Layer 7 of a small transformer language model trained on English Wikipedia (15 layers, counted from 0, width 128). Numbers have three digits each and are written without spaces.
A neuron adds its activation times its output weights to the MLP's output. To switch it off is to set its activation to zero at one token and run the rest of the model.

Output weights of the MLP neurons that the questions are about. A number n stands for (n - 500) times 0.0013.
n76: 623429322332496504309455341472436517466474541352476622317631392355448396729714336467383303588441586464717640585463336455326264345508566587622611415454528370435449968235530698840496387683529517614361368440465794556512572496496492613582348720299386445369368333326701405594410356549478489374461491921636424681448627435500519539571363440689696461630496430492530691366578480688522543587314
n159: 477372585512450500533417400621287603627635494248336520525473451399525478661425629593349607482467348528395474256616452473379425568464679484559293531592534391455519745539432681518533270240500624618710536284425591427657510375500698491435370420578384375521429536405562744550542593413528494553577699472551506468589506388523431568429484709708610537481438699319503589599451494516497513469500
n167: 561705724542559448445383497424670490361558586689608345476699422279638650740646635589333527464365570556572610325593568432357640682549487412327619427396580573490439463444370724518500560409539422383397329336469560494491478488491519583487475458340669451471400303600605410656579415577412470575467597506450512610466503598552599426515642472625270370568586371412395387368384643441537568643469
n216: 574261500687557389512453640612392589710487410361492415481415464537435492184258504316234518266428551202473816403352546660504500657563528576447390404456722360446433466605394403474579798496472742522523583545571337412576569338456543369359404583496286474657569560515564512656486705773483610436608267522515420131512770581374606327529419565449473685489436698512669478818418601527645489436446
n260: 474323398413364492232394504552401335293476504355730408585447492415467591571338546492524416351443396569529399363433268579496847681632459636496537228602550489607500532417403380448598677637458603643576553644407368383374621524602448468771653484627485414561465424539456418294633496374590378523705697596460351445661384386669507428582445387597671568453543398719861525386670400587839525356295
n292: 599391496193396491535587371432542340362560711614655687504472570590678483582671589447486606685403504420424456483293843600670399609404583250321279422255450530583327605556491477383649389381347454508412744779699500504651283419602413686259665294375849554571432597627567548522441740254576581062729271545585508398404492214583782309492364407457427542230629696522495570491611744525592450492473
n326: 591679604382583635572507602589666577318588205628379703545641908549446604539295601335663537331544437485407476551504159467536504488591441328576283448361602332525714626500455462654277275508827416711435679365617479361435442629493508560512357448472676674331447552578314520545583420422560316222537768669438390577396531558476518345391550350417512519655492695420351361434481340508637318618616
n391: 455438412535613785187583350571592500589613395613714523593553408402253621530536624573532408563519541482411720496575484283428508429557253508413772404485674358504464650392520419637450459657393685500482321692551547744460448450269504601248518523477511340793645500389445640336521468447550299492536337518677563352413383094511391304632392474523496660525659679439552417432479616529528413675424
n398: 557493515628151423438514371624444143634410382569382339536356589540466306435607668633451550600414550470534288526314355765647558251384627508768347457543625568577496467324580340464485459403338504507589369842405532474445474672554542489329683608618378533626548410742361657725468537302546461637486504449586532335436474489481757360335523530580356357496372565624580482597511526534827242567556
n410: 450717323372256454601515347439736816453349496365533487571640390569528484583540428644478570438564471614646667566550513765618231434487396458360122673492452574562254391412695482361597439504651681711576420392432396545713561535496533211678541357787388564546227835378594333308363243632686492500472343504447620524325629430370434428550492504646740420333488554748526623426457508553122540287531
n452: 403564419552447416535516617668527390600692310710410550497402437406517551403574560649379402419592227666612371486472493680451616785451413694333549464307653284496589513561565653471703274468409566533409444525616468299627585549520535470403449576403431347475388436484623476442707670348591506628411526447296532599536372534640610590538507161622479440470656406324412348621579397578394470607361
n486: 691284335399784645625547563520457635521296500630286418606317626409558481579438504883310440478427413531422376374611458434496637370601680516423368628391320733593451600489417436463371508666698424496616685471462550383670473578856308454381601620703381458445558386632406616311496746440483306227338672568340556496634310551444441557390618488416373485779542448342718287450693575302479304481588
n501: 618447274522606551572504465550304520415529692493749480712548528500193661461424412584334445668596570523477291683734641395429325628682674317636641411456492550496549504308561681474437550580512246763257401590530492323553593566555787466555650517410617421450279460633546425344403709355496291440585551504681281119595443353563602394323481458653477639312327706540517526372582411389475402322463
n511: 579656194211490434521465357615449320326460431512401528493448563550487453507556355591664490718525390382675548599517631586535284612656452776543304568674457480632254373459468526580538476451444679632453618457566471399597662326371535405593416621531401576475575655347478448377604518329301439521624697556358628487326480544438442464740436594490565414497431299741536507398513337607569520450595

Each question names a token from some text and the token that comes next. It shows the activations a of the neurons there, in the order above. A number n stands for (n - 500) times 0.0057.

Then comes g, the gradient of the next token's log-probability with respect to the MLP's output, scaled to length 1. A neuron's effect is roughly proportional to its activation times (output weights . g). A number n stands for (n - 500) times 0.00084.

" of his", then " time"
a: 495484479474477495500563474472473472471471
g: 562564369546381488433500606327442364605648445517634488645548554453352425518607624406510384491490500510446383240618402551450414603732434534565313396306510511519357521578277398512503639425512590664390439552318578450587527596574307522397685486756654520597525392494693573397445481382378368458582524556531583380596356492642353599576308506565397518645630367515619607400632565690498504364538
Which neuron, switched off, lowers the next token's probability most? n391

"'", then " \""
a: 499516470492489484499559571486492479477499
g: 604491444478409462412668666690477499582612435456403522282391651549407441653330678310580437497233473363439586553344451589525517523324523497456589555489478330425716425472552494489480370443430655390329512449475467592612275584540307625438488539491483610531470597640531456482416375497658390487382509570444530445522456393803653292438369622487655562511651617449422568741509613494520509666554
Which two neurons, each switched off alone, lower its probability most, in order? n398, n391

" m", then "or"
a: 490676472531479475497746498496504498506500
g: 406434433609483325502733754573421611381395460564580512432465494407521627357539728547437425732561454627510554396636344566446515498562432323389638614524589503345637605383614453352530488565535509458587502574649420406642664536407431535264551582427394659765482801467360597544509573469470527325502528444357510496573429477440482447518344536494522417387433554437284517482600248470382486634410
Which neuron, switched off, lowers the next token's probability most? n391

"c", then "as"
a: 495497494499500590497499679481492871478498
g: 461403612431453372570675419552515361470594302413553665526562417578493449521535504555522337506404409637584572458512428532558171478605652597763605325394527574669559503373302686501618550684395433591368624653540438484432483470608405480395362372603438509317593575630336423659474660355509462537467594505532466498285609563373386562562319406414554518536353436328525564670600653604564452436497
Which neuron, switched off, lowers the next token's probability most? n398

" not", then " as"
a: 498474500682500479471489570492474478470487
g: 379534541586508381715386639353402489572622518445398552545514486561520606654561282416390506623576565489466564436462513198456233532596438498428394442600602489311579555586583352548540448569409424414388606651363448631301535498358555470496540628500579648481493513573321540557279567621688512572538724658320511280371510430471461546600558609540715628452641522438483556550392610509443320352375
Which neuron, switched off, lowers the next token's probability most? n216

"onn", then "ected"
a: 704475500720497865482476486703496500473500
g: 478567446610512360490395502535460516258529448420448610574371445575578697465580373365339561471562376600644598584445518496380581547633533571464510475407573653421354419351363538273530497561368651484369504565336655655424542774471308425536646385616365615405615456429529464719552649694396490466385469418590544465457665699433350502545456505660523421536491506638526368537577588271580620387295
Which two neurons, each switched off alone, lower its probability most, in order? n216, n410

" him", then " for"
a: 485794493479479497500488478492500499470496
g: 679776629375692460700449474465454541576420567437517528497564455544582467594539488500558473535403463394523496414400547510519459451634476467410519595447469373475604576620472531283508263636161242426511492552471670588645461497512507356590339661508471661555528512347541539495409468410563671349520561438561569512480547217659431482637672431569364519430375645286510600466451497507221453544666
Which neuron, switched off, lowers the next token's probability most? n159

"ection", then " of"
a: 537487682491474488536474480500498497497500
g: 693427472492515470525434605495544429475653420451612536601560559414558688596661682579564586396537482458423425647422424397351447459651579511594541404586271531432364477382634537648480511452460476325334328423391563259539584533342544558504471343531517437493563583292389397587637523493408556624412766591744535559650625422454618366362542381617356597379232424476323638566481636527471546388561
Which neuron, switched off, lowers the next token's probability most? n167

"'s", then " l"
a: 479512500481498499472498477505493756796475
g: 542414571567447449397389284606344248484426656472487382604578383493427514509366584640458610390543622321545411461521425755369607452393577340478442344479549532519437474492574583692285509407550523559665645683564568613532470530763337587452706465564343626546586578503458634337511349477460310443461441532495611577553595636500530548457501401248564577444359350530563468523590557646396489695370
Which neuron, switched off, raises the next token's probability most? n501

"'s ", then "ide"
a: 474757489499471497486484484470478500789500
g: 543474543509419350620610664398614655382584601528397480507673417380219435745338332665619461436561474591443456536468375717392546401354463397523653458420595531430700454438564563535563310717650413609482335386573467435542426558564500422445660563455595539536591542473463576355551594382672419350489565610347555468397598397600445546523242648467521249493523400615479474433427502630518377644466
Which neuron, switched off, lowers the next token's probability most? n501

" contribut", then "ions"
a: 491470473470471496470476472484493500471485
g: 531246434696515577329383555415397557187595477601433488475605426493478653542417427493303556581533709413447504471637535318434515583579672642649548652440450531491632545699463465535524689346372270622461477625742528454351395577372593479490468508548527452565510461556572639363592191431636541343424537620597458504408454341567653509535438500478440455547348417597363379500583485475492470558642
Which neuron, switched off, raises the next token's probability most? n501

" she", then " al"
a: 482599497477471499500494498470471499504607
g: 484343295436391484353617570706553468656623257448433642430560626456624566370475448464530537519586570483663424481353575572446497291602376646526437452665544559332475469563458410549508389570793586476304536360510478615603719398416442505486636532437416522461477509541511392424370282605641615388415651638450566480536667634471696524480370397582471632455515228605287534419467447483591444479565
Which neuron, switched off, lowers the next token's probability most? n511

"and", then "om"
a: 493501496471500493473489492500482475491500
g: 589516656372734362621436395330695533534425409450345372551382617493246499467610583694559447585541433505328578628321462417484533589416462544353666576621423418481592410544359636490503454413561444428361635554523428387630544450515469391443474499454631661609557333515382501460594524341366512388411537688655393625453548450311617457393384427478608305628728500521422716615567472713535484573535
Which neuron, switched off, raises the next token's probability most? n326

"it", then "ors"
a: 485491496557494471482591541486539500479488
g: 499469594619502636496453666402470559466574633743568649419444283478309498465525451481217605403450475545374384382518457447472643481377508528554550600568435514376703465517734538613603365617566518401632353579602476519502586358359498669339563499433432347547464554583517635568524486516242290279700462568489525525531462517622683514360527560602375450718588632415448567325485449374552402414349
Which neuron, switched off, lowers the next token's probability most? n391

"a", then " history"
a: 492499498473491700630499497470866471470471
g: 254542608603597514515506517450437493406567344377381400369272438472454517600634566528718481405470722428549495617597378427381429620398574609540606466401478482512515397648454481500514524591322512446393512568445451347376388493566386523364638550488685432655516334487552660410487468422518858694684431415514421520343453313603521504350483410648521618283467536637541553665434617701606547539405
Which neuron, switched off, lowers the next token's probability most? n452